Layer 6 of a small transformer language model trained on English Wikipedia (15 layers, counted from 0, width 96).
A neuron adds its activation times its output weights to the MLP's output. To switch it off is to set its activation to zero at one token and run the rest of the model.

Output weights of the MLP neurons that the questions are about. A number n stands for n times 0.0034.
n20: 6 -51 -13 2 -8 7 -29 -54 28 -28 -2 24 -19 -8 18 11 3 -70 33 14 -20 -16 -28 50 26 -45 -1 5 40 -12 -24 -11 10 37 -18 27 -43 36 36 43 -14 -26 24 -37 16 9 42 31 -4 5 8 -50 41 25 -4 -12 -3 -16 -50 48 14 66 33 -38 -27 39 -27 -8 11 -41 22 1 -36 -20 -5 28 11 -51 7 -42 21 25 -8 -49 -34 -13 9 11 -1 6 5 6 11 13 -57 -54
n31: 42 -39 17 -27 -11 34 43 -26 -17 8 43 6 -35 46 -23 -32 -17 29 -3 7 -42 14 27 -43 -11 28 1 -36 30 5 21 -6 -12 -37 -31 -11 -9 5 41 -50 30 -19 13 15 -25 7 -49 -26 -17 -34 3 49 -45 -21 -27 -9 -7 -52 8 -13 -1 0 -12 -60 12 -6 4 -18 23 -35 37 -32 14 -74 23 48 -51 -40 -34 13 11 -27 39 3 3 -2 -4 27 42 31 -33 16 20 -4 -5 -5
n38: -36 58 -28 -3 25 57 2 -41 -19 34 19 -21 -59 64 9 35 24 27 -34 52 43 -16 -6 -32 13 -1 46 -24 11 -46 -10 -8 57 9 -19 2 39 -2 37 -17 15 13 27 8 -31 -41 -16 47 -22 13 -9 60 2 40 34 -18 16 36 42 -14 8 1 -12 46 -42 8 -7 -4 1 -6 -30 13 7 21 34 2 -4 2 21 0 28 1 -17 -58 -74 14 51 12 -14 -15 10 -23 -15 10 28 0
n73: -5 -5 20 1 -27 42 8 9 -15 -24 27 -14 6 26 28 -11 6 56 24 -75 30 -20 59 -3 3 51 62 17 -10 -3 -31 20 27 12 -57 13 -48 16 8 3 7 9 -30 5 6 18 -12 37 30 38 9 17 36 34 26 1 11 -2 -46 45 37 -3 -17 26 -54 24 -10 32 -11 57 -30 32 -8 -30 -44 -43 16 35 -45 -9 9 -6 -6 10 74 16 38 -42 83 -14 -25 4 19 -50 7 11
n76: -14 -52 32 20 9 4 7 -18 44 35 20 -10 -36 31 -23 1 -15 6 5 -15 -7 15 50 48 48 -10 42 -12 -34 5 21 -20 18 28 42 26 22 9 3 20 -7 26 -30 79 37 -29 -8 -51 -15 4 -16 3 -44 22 24 -80 10 -55 16 73 15 -30 20 -6 -49 -15 34 -21 34 14 -5 -47 -4 25 -67 25 54 8 -29 -9 -19 -3 -8 28 -58 28 17 -20 1 15 13 -17 32 -6 30 46
n90: -2 16 -6 -9 -7 -14 28 22 -42 -4 -17 26 28 17 -4 15 25 13 -40 12 35 -17 21 -18 -57 -16 -75 2 3 -57 -26 -7 -45 5 -32 25 -38 11 15 5 -4 6 11 17 -34 -5 -8 34 -27 -14 -52 -12 -22 -26 40 6 -41 -36 -39 7 69 -48 -11 8 25 14 -11 0 -31 15 30 0 -15 10 45 -29 -15 13 25 -56 -1 -31 -46 -35 33 15 -16 -9 -32 -49 -17 31 10 13 -16 -6
n117: 27 -6 1 57 19 10 -18 40 -16 13 -1 -17 7 29 3 19 90 -23 -19 15 -3 46 -62 -10 -34 19 -25 -26 -57 58 -11 51 55 35 -62 27 -35 -19 3 35 -18 -2 30 20 -2 35 -22 -44 13 21 23 -26 -42 -54 -29 -17 89 -7 39 -56 32 -23 -5 -4 14 -51 -28 26 39 -36 -9 -57 -9 1 -22 13 -23 37 -29 -27 10 45 -4 -21 0 46 18 9 27 -9 4 34 -7 50 -14 22
n131: -31 -35 -21 -56 62 -32 38 42 9 19 -5 76 -4 2 -6 48 30 31 56 20 0 0 12 16 17 -38 15 4 -41 -12 44 43 12 -8 -51 29 -1 -8 -25 25 -42 -24 -20 -9 -24 5 21 0 -10 -55 -17 -3 0 -43 5 -19 5 23 30 -9 -19 -1 34 8 12 -17 -52 30 7 -43 47 -14 20 16 -18 31 0 -6 -4 21 12 8 7 -11 11 25 -44 15 -13 -27 13 18 -5 7 27 7
n156: 71 -10 15 -65 -54 -10 10 81 10 77 -11 35 5 49 5 -12 12 -52 -23 7 6 -33 -4 17 -10 33 -70 -30 30 -21 2 -18 -9 36 -79 -30 30 12 -16 2 -12 52 5 35 -10 -69 4 -4 -22 -20 -13 20 -22 58 -61 15 22 48 -51 -23 55 31 -47 21 21 -15 -7 -21 52 6 8 47 -3 1 47 -65 -38 -5 -19 -5 14 26 51 -51 -2 52 -10 -46 26 -42 42 1 46 2 19 -25
n197: 17 6 24 5 47 -22 -13 -25 10 -45 51 -7 -35 -3 32 4 1 -27 34 13 25 50 -14 49 11 34 10 -29 8 -7 -19 10 -2 26 -18 -1 -2 6 43 10 -43 21 31 1 -46 -2 46 64 28 -1 -29 1 -27 -7 -32 -44 44 14 -11 -66 13 -17 2 43 38 39 -11 31 19 33 -48 -14 12 35 -37 -28 1 -4 55 29 -17 -29 -1 -23 -24 -4 14 -14 5 -23 -33 -27 57 2 2 29
n200: -18 22 -43 0 8 49 18 -63 -27 25 15 -3 39 -22 53 -12 40 -3 -2 29 18 -54 32 -15 -8 48 -4 -6 -10 -22 -41 42 -6 35 12 -4 -52 -5 32 -6 11 45 3 -9 -47 -34 -27 33 21 27 -35 79 11 -5 -29 -5 0 -4 5 -24 -65 1 44 -2 -24 34 -13 34 22 -10 -22 29 24 48 31 -16 -20 -22 -25 10 -15 -12 16 -6 72 7 65 10 -13 2 56 7 3 -7 26 22
n210: -52 44 -9 -13 -12 -22 3 -13 -29 -39 27 10 21 -37 4 3 -38 -23 47 3 7 -13 23 -18 -13 6 27 13 -18 -38 -17 14 15 10 -8 -54 -85 -5 37 -3 36 -31 -59 94 -15 41 -1 -31 37 -45 -17 7 -8 -19 4 -43 16 -56 10 -9 34 18 53 -31 2 16 -17 -9 -32 -20 -19 10 11 41 -50 -38 -42 33 -16 15 -31 16 15 51 -33 -44 16 4 -8 29 44 60 -35 -3 16 26
n223: -10 49 7 27 -29 17 45 62 82 -17 3 34 20 -28 2 -29 -15 -29 27 25 -42 9 61 30 36 -20 -31 44 7 -29 13 3 -3 80 -40 -7 20 63 -13 -18 19 16 -20 64 -10 34 -3 6 -14 19 -8 -23 -14 11 25 5 -14 25 -49 -43 50 22 -10 41 -1 41 -19 33 27 -20 21 -24 -10 -8 15 -3 -15 5 29 -28 -67 31 -23 19 31 -53 2 -43 24 24 2 17 -2 -39 41 9
n240: -9 9 -3 54 44 56 2 84 -13 -60 -17 23 4 6 12 20 26 8 -33 -39 0 16 -15 -7 17 5 54 12 -37 3 -36 -18 -4 -23 -25 8 16 -13 17 -35 -61 -23 13 59 29 -26 10 -11 48 29 18 -11 -13 -50 25 7 26 36 52 -40 5 -8 -7 35 8 13 15 -30 5 17 35 15 11 -9 -48 -46 0 18 47 -24 -20 29 15 -9 13 6 -51 -50 76 2 -24 13 55 -14 16 -7
n241: 35 -8 -20 0 -49 -43 57 -46 -24 -51 2 59 7 20 -31 54 34 -7 6 17 16 29 -14 31 -61 -40 15 -8 -5 3 26 -66 -41 -41 -12 6 -23 -28 -20 -27 -10 -3 -10 -27 11 16 9 -1 4 67 -3 2 -5 31 41 21 -52 59 -1 -5 15 -14 -48 69 14 -28 -14 -20 -11 -22 6 15 21 18 14 -16 -21 -30 42 -7 4 -93 7 19 2 -28 33 -47 6 -17 19 -24 8 -27 11 11
n245: -39 -5 67 15 6 3 -22 -25 -4 13 2 -59 -41 35 -26 14 -9 -38 42 20 -17 13 -11 23 -14 21 36 -2 -18 27 -31 -13 2 -40 16 35 48 -11 -36 -38 40 -41 -5 -40 -53 0 49 19 -58 -30 -7 36 -24 57 -23 37 15 1 -40 6 32 14 30 33 45 7 10 -56 -35 26 -17 -12 -11 -5 30 28 -21 -26 -3 -14 11 25 -1 9 -23 -45 -4 40 -7 -13 13 64 -1 11 53 -13

Each question names a token from some text and the token that comes next. It shows the activations a of the neurons there, in the order above. A number n stands for n times 0.052.

Then comes g, the gradient of the next token's log-probability with respect to the MLP's output, scaled to length 1. A neuron's effect is roughly proportional to its activation times (output weights . g). A number n stands for n times 0.0043.

"rel", then "ated"
a: -4 1 29 -1 -28 82 21 14 1 3 -3 -6 -7 -6 -5 -2
g: -26 -8 -27 -1 -16 35 -1 -58 -6 18 -9 -17 0 -27 12 11 27 -26 -6 25 9 -6 7 35 -3 -29 -5 -9 -31 35 15 -18 24 0 28 8 -19 4 61 -3 8 -12 9 23 -14 24 24 20 1 -2 22 32 -27 31 4 -28 14 -48 -9 -52 -40 10 7 34 -18 -19 -34 19 -23 14 14 -39 -25 15 19 14 -34 24 -9 14 31 -4 -29 14 -16 -7 42 -9 27 32 2 10 -24 -18 21 56
Switching off which neuron hurts the next token most? n38

"for ", then "T"
a: 0 0 33 3 6 11 3 -1 2 0 -1 -8 31 -28 0 0
g: 12 26 8 22 -9 20 -54 -10 -30 -14 32 14 7 7 -18 17 22 -16 5 3 -29 39 46 -7 2 -3 1 -32 41 -14 -16 10 -12 4 38 36 -15 9 -18 -24 -9 -42 -18 53 -25 -40 -17 41 1 24 0 0 -1 12 27 -49 4 19 13 10 3 11 -5 18 34 17 27 -8 18 -9 12 -12 -8 -4 -17 17 39 -3 8 7 -58 61 2 -33 15 32 34 -19 -17 2 -8 -3 26 -35 3 34
Which two neurons, each switched off alone, lower its probability most, in order? n223, n38

",", then "34"
a: 4 0 0 0 -8 9 -4 6 -33 0 -1 -7 -1 8 4 3
g: -6 36 -19 10 12 -51 -17 12 -10 -6 46 -12 -15 25 25 21 11 19 -19 -30 20 27 15 3 -5 12 -12 -46 -48 28 -14 22 40 -7 14 18 -30 -14 -10 -22 25 -42 45 -5 13 47 -12 19 -22 11 12 -3 49 -11 -27 21 -26 6 12 1 -29 3 -35 -4 -6 8 15 -22 -19 -27 22 -34 23 -15 16 33 1 -23 71 10 8 11 12 16 11 20 -28 -30 16 18 -22 0 -12 29 -28 -6
Switching off which neuron hurts the next token most? n156

"mov", then "e "
a: 2 -1 -36 -2 7 -1 -1 17 3 15 6 -3 0 -7 10 0
g: 4 -19 18 34 0 25 11 -2 -1 21 -23 4 -5 -12 -17 17 4 34 11 -44 3 -34 -22 51 -26 2 2 40 -45 12 18 -15 1 33 -6 39 4 -37 25 -17 57 -1 30 23 22 -14 36 -7 8 -4 -6 -48 5 -20 34 -41 -35 26 34 32 31 40 3 -22 -7 -13 30 8 -21 -8 -17 -5 -39 39 12 -16 21 46 1 19 23 -13 2 -28 19 -30 2 -7 -17 1 9 13 28 -10 2 13
Which neuron, switched off, raises the next token's probability most? n197

"tic", then "k"
a: -3 -1 18 -4 0 31 2 -4 3 0 -5 0 38 -2 3 1
g: -1 -37 -23 2 -2 -13 8 -8 -13 -14 -2 23 39 -3 -2 -1 -32 -20 -2 9 14 22 0 -58 -54 -22 -10 21 18 9 -2 47 -23 -41 15 -14 35 -17 -1 50 -8 3 6 -26 4 -5 22 1 2 -36 -23 -30 0 17 -14 5 2 -31 -50 -14 43 6 6 -21 39 3 -26 -3 5 14 -10 24 -23 6 -15 59 22 35 37 44 15 -25 -5 -2 -4 -55 22 -34 -2 3 7 -21 6 9 0 37
Switching off which neuron hurts the next token most? n90

"art ", then "was "
a: -1 -37 2 8 21 6 -3 0 -2 5 4 -11 0 4 -1 4
g: 15 -43 -26 -17 -26 3 15 10 24 22 -28 -2 -26 39 25 -4 -8 -32 -20 -17 -12 4 42 21 11 13 -5 31 12 -12 2 -46 0 -8 30 -39 -35 30 -5 1 -19 9 5 -5 18 -27 30 13 51 -32 1 67 13 -16 -26 3 14 -37 -5 -17 -32 37 17 21 -12 17 21 4 8 -9 -6 55 5 -6 -24 7 6 -28 -8 -34 -11 6 -2 -34 -6 -23 -23 -2 62 -15 2 30 16 -32 -22 -10
Which neuron, switched off, raises the next token's probability most? n31

"ony", then "an "
a: -78 2 -24 8 4 3 2 1 2 -1 -6 50 -3 -2 1 9
g: -12 -4 19 19 18 -30 27 34 30 -43 -8 -42 23 45 -6 9 -15 6 36 12 -24 -6 -6 6 -5 14 -38 52 8 -6 6 -10 13 -27 40 39 -4 5 13 -5 1 36 5 0 -7 12 -43 17 3 -60 -16 29 -3 -16 11 27 -20 23 73 17 21 12 -28 -30 8 -13 -15 15 10 1 -16 -9 24 23 13 -3 -9 -32 -15 -10 29 7 15 -30 54 3 -35 -17 19 -37 -26 7 4 10 10 -24
Switching off which neuron hurts the next token most? n20

"Val", then "ent"
a: -15 3 1 0 5 94 2 1 -4 44 0 -11 -5 5 0 -3
g: -7 -22 -10 17 31 19 14 -4 1 2 -9 -18 7 43 30 10 22 -16 -21 18 2 -28 3 21 16 -2 29 -21 8 29 -8 -16 -24 17 -32 57 -29 -1 -21 -63 -19 5 16 23 -19 -3 -61 -29 0 -29 -13 3 21 -18 -10 28 23 -20 -2 -21 25 -13 11 -16 21 29 -6 29 11 4 -2 30 9 -24 -41 -22 38 -1 28 -11 -22 -12 -39 -41 -29 25 -47 26 -12 -28 7 31 33 -9 33 21
Switching off which neuron hurts the next token most? n90

"as ", then "Russia "
a: -5 0 -1 -2 -4 1 -2 1 1 2 0 -7 22 -33 0 -3
g: -33 -22 14 -29 -35 -5 -24 3 -48 7 7 18 -15 -4 9 -2 1 -27 -8 10 7 -32 31 -6 -17 -17 -12 -8 30 -18 24 -5 -8 -37 -21 4 4 -48 -16 -1 25 -21 37 -43 -5 -10 -42 9 25 16 4 37 21 2 -28 -43 12 -28 3 9 -18 74 -13 -30 55 -10 -4 34 -31 10 -18 14 4 -4 13 4 5 5 -37 -11 -14 2 20 51 44 11 -16 -17 0 14 19 17 -14 16 -45 17
Which neuron, switched off, raises the next token's probability most? n223

".", then "ru"
a: -1 1 0 11 -2 -1 5 21 0 0 -6 11 3 10 4 4
g: 0 -10 5 40 -9 -8 0 3 -10 -35 47 -33 20 8 9 9 -24 -8 30 -29 10 30 -36 16 16 -21 24 -8 5 -15 -5 4 -14 -13 -38 66 -34 68 22 25 7 0 -15 27 15 25 -1 18 69 -24 36 -21 -29 -22 6 -11 -11 -26 -2 0 17 -32 6 16 7 8 -23 -14 -1 -14 26 12 7 -9 -16 -18 -12 -6 -10 -36 -12 -37 -16 -18 14 -46 35 27 12 29 29 -19 -4 1 -34 -18
Which two neurons, each switched off alone, lower its probability most, in order? n210, n73

"ety ", then "for "
a: 4 -13 7 3 -4 4 -1 -16 1 3 28 12 -1 -20 3 -1
g: 16 38 -17 -1 -6 10 -17 -34 -10 7 54 -13 5 5 -35 -26 -21 4 35 27 -1 37 12 7 5 -18 -1 -9 -42 -33 -31 -17 -5 4 11 29 -7 1 22 -35 0 9 -12 -27 -6 10 -84 -2 8 -9 5 8 32 -23 -41 68 -27 -9 29 0 6 23 -20 24 -12 -16 0 1 15 -21 40 21 2 3 7 0 -37 8 18 13 -19 12 10 -6 6 -63 -16 11 -36 -22 -12 -4 14 -7 7 45
Switching off which neuron hurts the next token most? n200

"and ", then "the "
a: 0 0 8 2 -1 1 -1 1 0 -1 8 0 6 -77 0 -1
g: 16 -7 11 15 3 11 31 -7 -24 -19 -12 4 -12 13 15 -1 -1 -19 -1 28 -5 23 14 -21 -7 32 -27 46 -8 -33 38 25 -21 28 18 -5 -13 1 17 -22 -6 9 0 -21 6 10 -75 0 -21 -1 13 27 -17 -2 -22 -14 20 24 -7 31 -6 2 -22 -26 33 -14 -10 -13 -3 -28 -27 -24 13 -11 -17 9 -6 -8 33 10 62 13 -3 -34 88 31 4 -46 -1 -19 -19 -2 -35 -4 8 -55
Switching off which neuron hurts the next token most? n240

"in", then "-"
a: 2 -31 4 -14 -31 -1 81 -3 -3 0 -11 -1 -7 2 4 3
g: -15 -11 -22 20 -62 1 -17 -33 20 -45 -18 -14 17 -7 -21 14 15 -23 -11 -49 36 26 -2 -37 -28 -30 -6 25 -21 46 21 32 13 -7 -1 -7 -25 -35 -3 9 -28 -55 -22 -17 10 9 -16 -21 21 -6 11 -31 3 -12 -4 6 25 -5 29 -57 -20 30 -7 -12 -20 -3 -30 5 -7 5 -4 -41 12 13 -2 -28 -46 7 -32 -31 14 -5 10 -36 1 -7 -6 -10 4 3 28 13 46 39 8 -6
Switching off which neuron hurts the next token most? n117

"\n", then "|---|---|---|---"
a: -7 -4 10 5 0 4 1 -2 1 -2 17 -25 4 -27 3 20
g: -6 -39 27 12 -13 4 28 17 20 8 -27 18 -8 6 3 -12 26 3 25 -8 32 -28 30 -9 -18 6 -3 30 17 65 38 -44 -31 21 -16 16 -27 27 -32 -33 -14 -19 -4 13 -25 -37 32 6 0 -47 33 -8 24 9 22 -16 -18 -33 -31 15 16 -23 -29 -2 -24 23 22 4 15 12 18 26 -18 0 33 7 14 -7 -11 51 -23 -24 49 18 -3 29 10 41 -4 27 -7 -16 25 -23 29 0
Which two neurons, each switched off alone, lower its probability most, in order? n210, n240

"Comp", then "tr"
a: -1 -5 37 0 2 -6 3 63 10 3 2 -6 -4 -6 1 3
g: -9 12 -29 -16 6 24 -2 12 -3 46 15 5 -13 40 -1 -26 35 -23 16 3 -9 -1 -8 -5 -4 -7 21 37 12 8 -17 -12 29 13 19 24 -17 26 -29 12 -27 26 7 -8 24 -9 30 22 -3 -9 -9 -24 10 80 9 -3 34 -19 -10 4 -23 -7 16 -51 -18 -55 -7 -18 4 7 -18 -11 9 12 -28 32 26 -3 -20 29 -16 26 -11 -1 -8 61 42 -4 28 -24 -10 -31 -18 -60 -34 11
Switching off which neuron hurts the next token most? n38

".", then "\n\n"
a: 0 0 -5 16 -5 1 7 24 0 0 -9 10 3 17 4 6
g: -18 1 0 -23 5 -9 -3 9 10 15 -19 26 16 -21 6 -4 24 22 11 5 -20 -8 49 18 -18 -6 -42 33 -3 -8 13 13 34 11 38 -63 4 -64 16 -34 -5 14 -16 1 -28 -30 25 -26 -40 2 -39 6 33 41 -8 14 1 6 -12 20 -21 48 10 -51 -14 28 3 -5 -9 23 -3 7 -12 -7 26 29 -23 -5 -15 11 -24 8 1 40 -16 40 -38 -13 -22 -18 -23 21 -30 -21 41 -17
Switching off which neuron hurts the next token most? n131

"ison ", then "Hall "
a: 8 -22 0 9 7 -2 12 41 -9 5 0 0 1 3 8 10
g: -15 14 39 22 45 9 -1 12 21 -6 12 -37 -39 -17 39 -10 25 -7 -6 -2 28 0 32 24 -24 6 -22 -2 -16 19 6 -4 -29 5 19 -18 -20 17 -14 39 -29 37 9 -40 -33 -9 21 17 -21 -12 11 -11 -6 24 42 40 -18 -1 -14 -2 4 0 10 -12 20 -12 3 7 39 -6 2 -21 -41 37 -6 -7 8 25 -17 12 -21 66 -57 -2 9 -38 -11 36 2 -3 15 -36 8 17 56 -32
Switching off which neuron hurts the next token most? n31

"| ", then " "
a: -7 -4 0 -31 -13 -2 -2 6 -2 11 -1 0 -2 0 -3 4
g: -22 11 45 4 -22 -12 18 -17 -49 10 -30 7 17 -2 -6 -18 4 8 32 -27 -2 5 17 32 -24 -3 32 22 48 -22 13 -36 -53 -15 6 -28 5 -18 47 10 -14 26 -1 9 48 3 13 8 26 -13 -7 58 32 -1 5 13 -23 20 1 11 1 19 -4 -21 -15 -20 2 6 -21 42 22 0 42 -51 39 -30 -26 31 20 -9 -42 1 43 -16 20 -18 14 -33 -11 20 9 19 4 6 3 -3
Which neuron, switched off, raises the next token's probability most? n73

"y", then "a"
a: -46 -5 -3 13 1 -3 7 41 -6 4 1 -32 3 -2 0 7
g: 8 -14 -5 -23 33 28 30 -9 18 -9 0 -16 4 10 1 -5 -3 11 26 12 -8 27 13 11 27 -11 -9 52 -22 -18 31 8 32 6 12 11 -5 0 17 -5 9 53 22 36 -4 31 -43 22 52 -15 -10 42 5 47 -7 -15 0 -1 -4 -15 18 -17 1 12 25 -14 -33 17 24 -7 -24 -6 21 6 25 -31 -21 -51 -11 32 36 -30 25 -8 11 -9 6 -4 -32 55 -32 7 67 -3 9 -40
Which neuron, switched off, raises the next token's probability most? n31

"| ", then "13 "
a: -5 0 0 -9 7 -3 -3 0 2 -8 2 -5 8 -4 4 28
g: 12 -50 12 -48 25 -49 25 -1 -12 -11 35 10 -68 -20 -4 -8 15 -17 -34 3 -14 -31 -40 17 11 -15 22 52 -17 -39 -7 -2 7 40 10 1 7 0 7 -25 21 15 7 20 28 4 9 -28 -16 4 -20 16 1 -10 -10 6 -22 -3 17 -11 3 1 -38 43 1 34 48 -9 -26 -8 -4 -5 3 -6 23 -17 18 -43 -4 -38 12 8 -4 -18 48 -20 -29 45 11 -17 16 -4 -23 -21 32 -14
Switching off which neuron hurts the next token most? n245

"s ", then "new"
a: -2 -22 1 4 -9 -2 2 -3 0 -6 -95 -4 7 -15 0 0
g: -19 2 15 28 -33 5 25 20 11 -23 -12 -20 18 11 46 -5 -20 29 24 -20 -32 -3 20 -5 -10 15 22 -14 -2 56 0 -43 36 13 -27 -11 -15 19 -31 2 -13 -19 -10 -15 -22 0 38 -9 -2 5 -21 -14 24 32 -8 3 -33 31 -20 -2 -46 -10 32 -16 -27 -2 47 3 -19 -6 0 -2 21 21 53 8 -69 1 -32 -2 7 -21 20 -7 -5 -55 3 1 48 -32 -10 -33 12 -23 9 -3
Which neuron, switched off, raises the next token's probability most? n200

"| ", then "o "
a: -8 0 0 2 -23 0 -2 1 3 0 2 0 -1 0 0 25
g: -40 6 -23 4 12 10 11 -20 0 -25 16 -17 32 10 -11 43 23 4 32 13 6 -11 4 19 15 -31 46 26 2 27 2 8 1 15 -49 -3 28 -18 -18 -27 -12 -40 -38 52 -21 23 15 2 -10 -11 28 2 10 32 5 20 -10 56 13 -23 25 -16 -3 -4 -1 26 -31 7 -35 -34 25 30 20 -19 20 -2 -27 -11 -15 -5 -1 33 37 -7 3 2 32 30 0 4 28 39 -39 -24 43 -44
Which two neurons, each switched off alone, lower its probability most, in order? n245, n76

"o ", then "| "
a: -2 1 2 7 -8 0 11 -1 28 -1 -46 0 0 6 2 0
g: 6 12 61 -45 -19 -33 -12 -9 -32 -59 -12 17 8 -12 3 17 19 -27 24 -12 9 19 -23 20 1 -4 -39 -30 -23 -18 -20 12 -4 26 20 -10 47 -9 11 5 -7 29 0 -3 -16 6 -25 -37 24 -4 -16 -2 -15 -22 -13 -27 -23 -25 38 8 19 16 31 -16 2 22 10 9 -3 -1 16 -4 11 19 -36 -13 -14 -16 2 -23 63 -11 6 -42 -54 11 -45 -26 35 -24 20 -6 -23 -8 -9 41
Switching off which neuron hurts the next token most? n200

"b", then "illi"
a: -4 0 -3 3 1 3 2 0 19 2 4 -2 -21 -3 6 -2
g: -3 58 13 -35 -5 -16 45 -15 -6 -58 -16 13 9 35 5 14 -3 36 8 8 4 -31 21 -14 -23 3 13 23 4 5 -37 -22 -40 -17 6 29 2 1 -2 30 -16 -21 -18 -11 8 -50 -26 -3 32 -37 19 16 44 -2 20 -6 26 -13 4 7 5 -19 -31 -5 -16 -22 52 28 7 37 8 28 8 -17 8 23 -44 -10 -38 -18 30 20 9 6 32 12 -23 -4 22 43 12 -8 -48 -15 8 -2
Switching off which neuron hurts the next token most? n223

"er", then "; "
a: -4 3 1 -10 1 4 86 -5 2 5 -8 0 -1 -4 1 6
g: -4 -26 32 -58 3 7 -39 5 5 20 17 26 -28 46 28 -2 -3 10 -24 -26 -23 0 14 46 6 -15 -19 -7 16 -34 5 -20 15 40 9 4 -24 5 28 39 -35 -3 20 -8 34 22 22 15 -49 -2 -17 12 32 -5 -7 2 15 21 -14 4 62 17 -38 30 26 -3 6 3 -2 -68 13 -6 -19 -22 13 26 -10 14 -11 -5 14 19 20 -24 -28 41 -41 -4 -1 -14 -13 32 -18 -19 -15 0
Switching off which neuron hurts the next token most? n117

"| ", then "1"
a: -10 4 4 8 -14 1 -1 3 6 7 5 -36 -3 -13 1 56
g: -38 51 48 -7 22 -47 17 -1 33 -19 -14 -21 -40 13 -41 12 4 63 3 2 -8 4 -11 -9 3 6 -21 37 -16 0 2 41 51 -25 -1 -27 -16 19 10 13 8 -16 41 0 -30 11 -3 -2 8 41 -9 -40 30 -5 -4 29 3 -14 53 -9 -7 12 -14 10 24 14 20 -6 -32 -17 -32 7 29 19 43 -11 26 -45 5 -27 30 0 -10 27 -2 19 -8 10 24 10 25 13 5 8 7 13
Switching off which neuron hurts the next token most? n245

"Al", then "ham"
a: 0 6 14 2 12 27 1 1 6 13 -2 -10 -2 -6 2 2
g: -14 51 31 31 -23 -5 7 -15 20 -15 -34 -3 18 -36 16 -27 -30 19 -11 73 13 19 42 -6 12 6 5 -2 -26 7 19 -19 -16 11 -10 0 -27 -8 -12 7 -21 36 -40 16 12 14 -27 13 -8 3 24 18 -8 22 10 -9 25 22 -34 0 60 -14 -9 46 36 -2 0 43 -7 16 16 25 39 26 14 -5 18 -2 -22 27 39 53 6 18 -16 -23 9 15 15 0 -27 -22 -36 12 -2 15
Which neuron, switched off, raises the next token's probability most? n210

"ya ", then "S"
a: -88 -5 2 10 0 -1 5 -28 -10 2 29 -11 1 1 4 4
g: -18 15 -10 55 40 -13 -62 -34 -1 -33 25 -8 6 -18 39 12 63 15 10 6 32 22 -3 -1 2 -19 -10 -7 -26 -9 -18 0 6 -31 15 38 32 4 -9 -10 30 27 5 18 -14 25 -31 33 -13 11 -6 -43 10 26 10 26 -13 5 -4 23 24 -11 1 11 4 -12 -36 -13 3 20 6 -27 -3 2 13 -20 5 22 -5 36 -41 56 3 -12 42 -31 21 -25 2 30 -12 -43 13 31 -10 20
Switching off which neuron hurts the next token most? n131

"band", then "ing "
a: 5 -8 -2 5 2 1 29 1 4 -5 -4 30 2 -4 -1 5
g: 4 27 18 37 18 57 -25 -41 2 -8 -5 27 24 -36 -23 18 36 27 6 20 8 26 -36 23 4 -22 -3 -6 -44 7 -28 57 -19 -26 11 -17 23 -21 -5 3 19 12 -14 -30 24 8 2 7 38 8 -9 21 5 -35 31 -5 32 18 0 -9 -38 -16 -10 -3 4 -18 1 25 -12 -3 -63 -18 34 -10 -1 -47 -6 14 3 -44 -29 9 -29 5 -14 5 -28 -44 42 -13 -8 -11 -4 -2 19 8
Switching off which neuron hurts the next token most? n117

"li", then "van "
a: -51 6 -1 6 7 -1 1 0 -3 -1 -10 -1 -2 -4 4 0
g: -25 -1 -23 2 -34 4 -23 8 -8 2 13 -10 -19 -18 21 -51 -8 9 6 -12 -31 -5 -13 0 -37 26 14 -14 -5 15 -35 -7 27 0 -32 -8 41 -8 -44 -16 28 16 -12 -24 -22 34 -31 7 -21 -16 30 -22 -43 -12 -24 45 -27 -31 -17 -10 -5 15 34 3 34 -10 15 10 -34 54 -43 -4 34 6 -13 -9 36 -4 33 2 31 5 -7 54 -21 -7 18 15 17 -15 50 -18 -28 7 15 -22
Switching off which neuron hurts the next token most? n20

"el", then "de "
a: -5 0 1 -29 0 3 -4 1 0 27 -5 -5 -3 -6 4 4
g: -9 24 2 17 -1 -6 -35 -21 22 0 -40 -12 -10 -16 -14 30 -22 -3 35 -31 -46 -4 29 -7 4 -14 -5 14 -27 -21 -49 -22 3 61 -5 33 -13 24 -3 3 -18 -20 10 -9 4 -14 -23 22 1 16 7 19 -45 44 -16 -28 -19 -55 -37 10 -17 18 -1 -18 21 1 25 -12 -24 38 -33 31 -17 -10 -12 -23 1 21 41 2 -29 9 -6 6 -23 -24 10 -36 30 7 10 -31 19 -33 -28 46
Switching off which neuron hurts the next token most? n197

"ch", then "er "
a: 0 5 5 5 84 4 -19 3 0 2 -2 2 3 -6 2 4
g: -9 53 26 20 -22 17 0 32 -19 10 -6 -18 4 -12 54 28 -30 -16 2 6 15 46 -27 -5 29 -31 28 55 -16 -3 12 13 16 -55 28 -18 6 12 28 -43 0 22 6 19 -21 -17 19 4 7 -26 -3 11 22 1 -22 -27 -45 12 -46 -37 18 -2 -13 41 19 10 -32 -6 -39 2 13 -29 -8 17 -50 -23 6 -17 9 3 -2 9 -39 28 8 -10 14 -2 23 -34 -5 -32 2 14 -11 -1
Switching off which neuron hurts the next token most? n117

"W", then "right "
a: -2 9 12 -1 -3 -3 5 -9 7 -2 0 -8 1 0 1 -4
g: -37 3 13 -44 -18 -16 -20 15 -4 16 -33 4 -57 19 -8 -25 14 1 14 5 -7 61 14 9 37 11 14 4 -16 -32 -5 -38 -3 -11 22 -8 13 46 18 2 25 1 20 11 19 -5 25 11 -4 -5 6 -4 -24 3 18 38 -36 16 -42 -16 19 35 -7 -11 8 -48 10 -3 21 20 -13 -40 -3 -5 1 -9 -2 -21 26 -24 46 -41 -26 35 5 -14 6 -44 -4 -16 -6 -45 52 22 -28 20
Switching off which neuron hurts the next token most? n210

"M", then "emb"
a: 3 1 -2 0 -1 2 -2 2 2 3 0 0 0 0 65 2
g: -25 -7 -27 -20 -15 2 30 6 -10 -5 -40 25 -7 -17 6 -42 25 -17 -8 -14 19 25 -11 -47 9 23 26 10 37 18 -28 0 9 6 22 54 35 -15 -9 3 9 27 -26 18 -27 -22 25 8 18 -40 13 -43 -9 -7 26 -19 -21 -19 2 -2 42 -29 7 34 -30 20 64 9 30 7 6 2 -16 32 -8 -15 25 5 -33 18 24 -1 -31 -32 -19 29 -2 25 27 -16 14 -27 -5 -19 52 -19
Which neuron, switched off, raises the next token's probability most? n241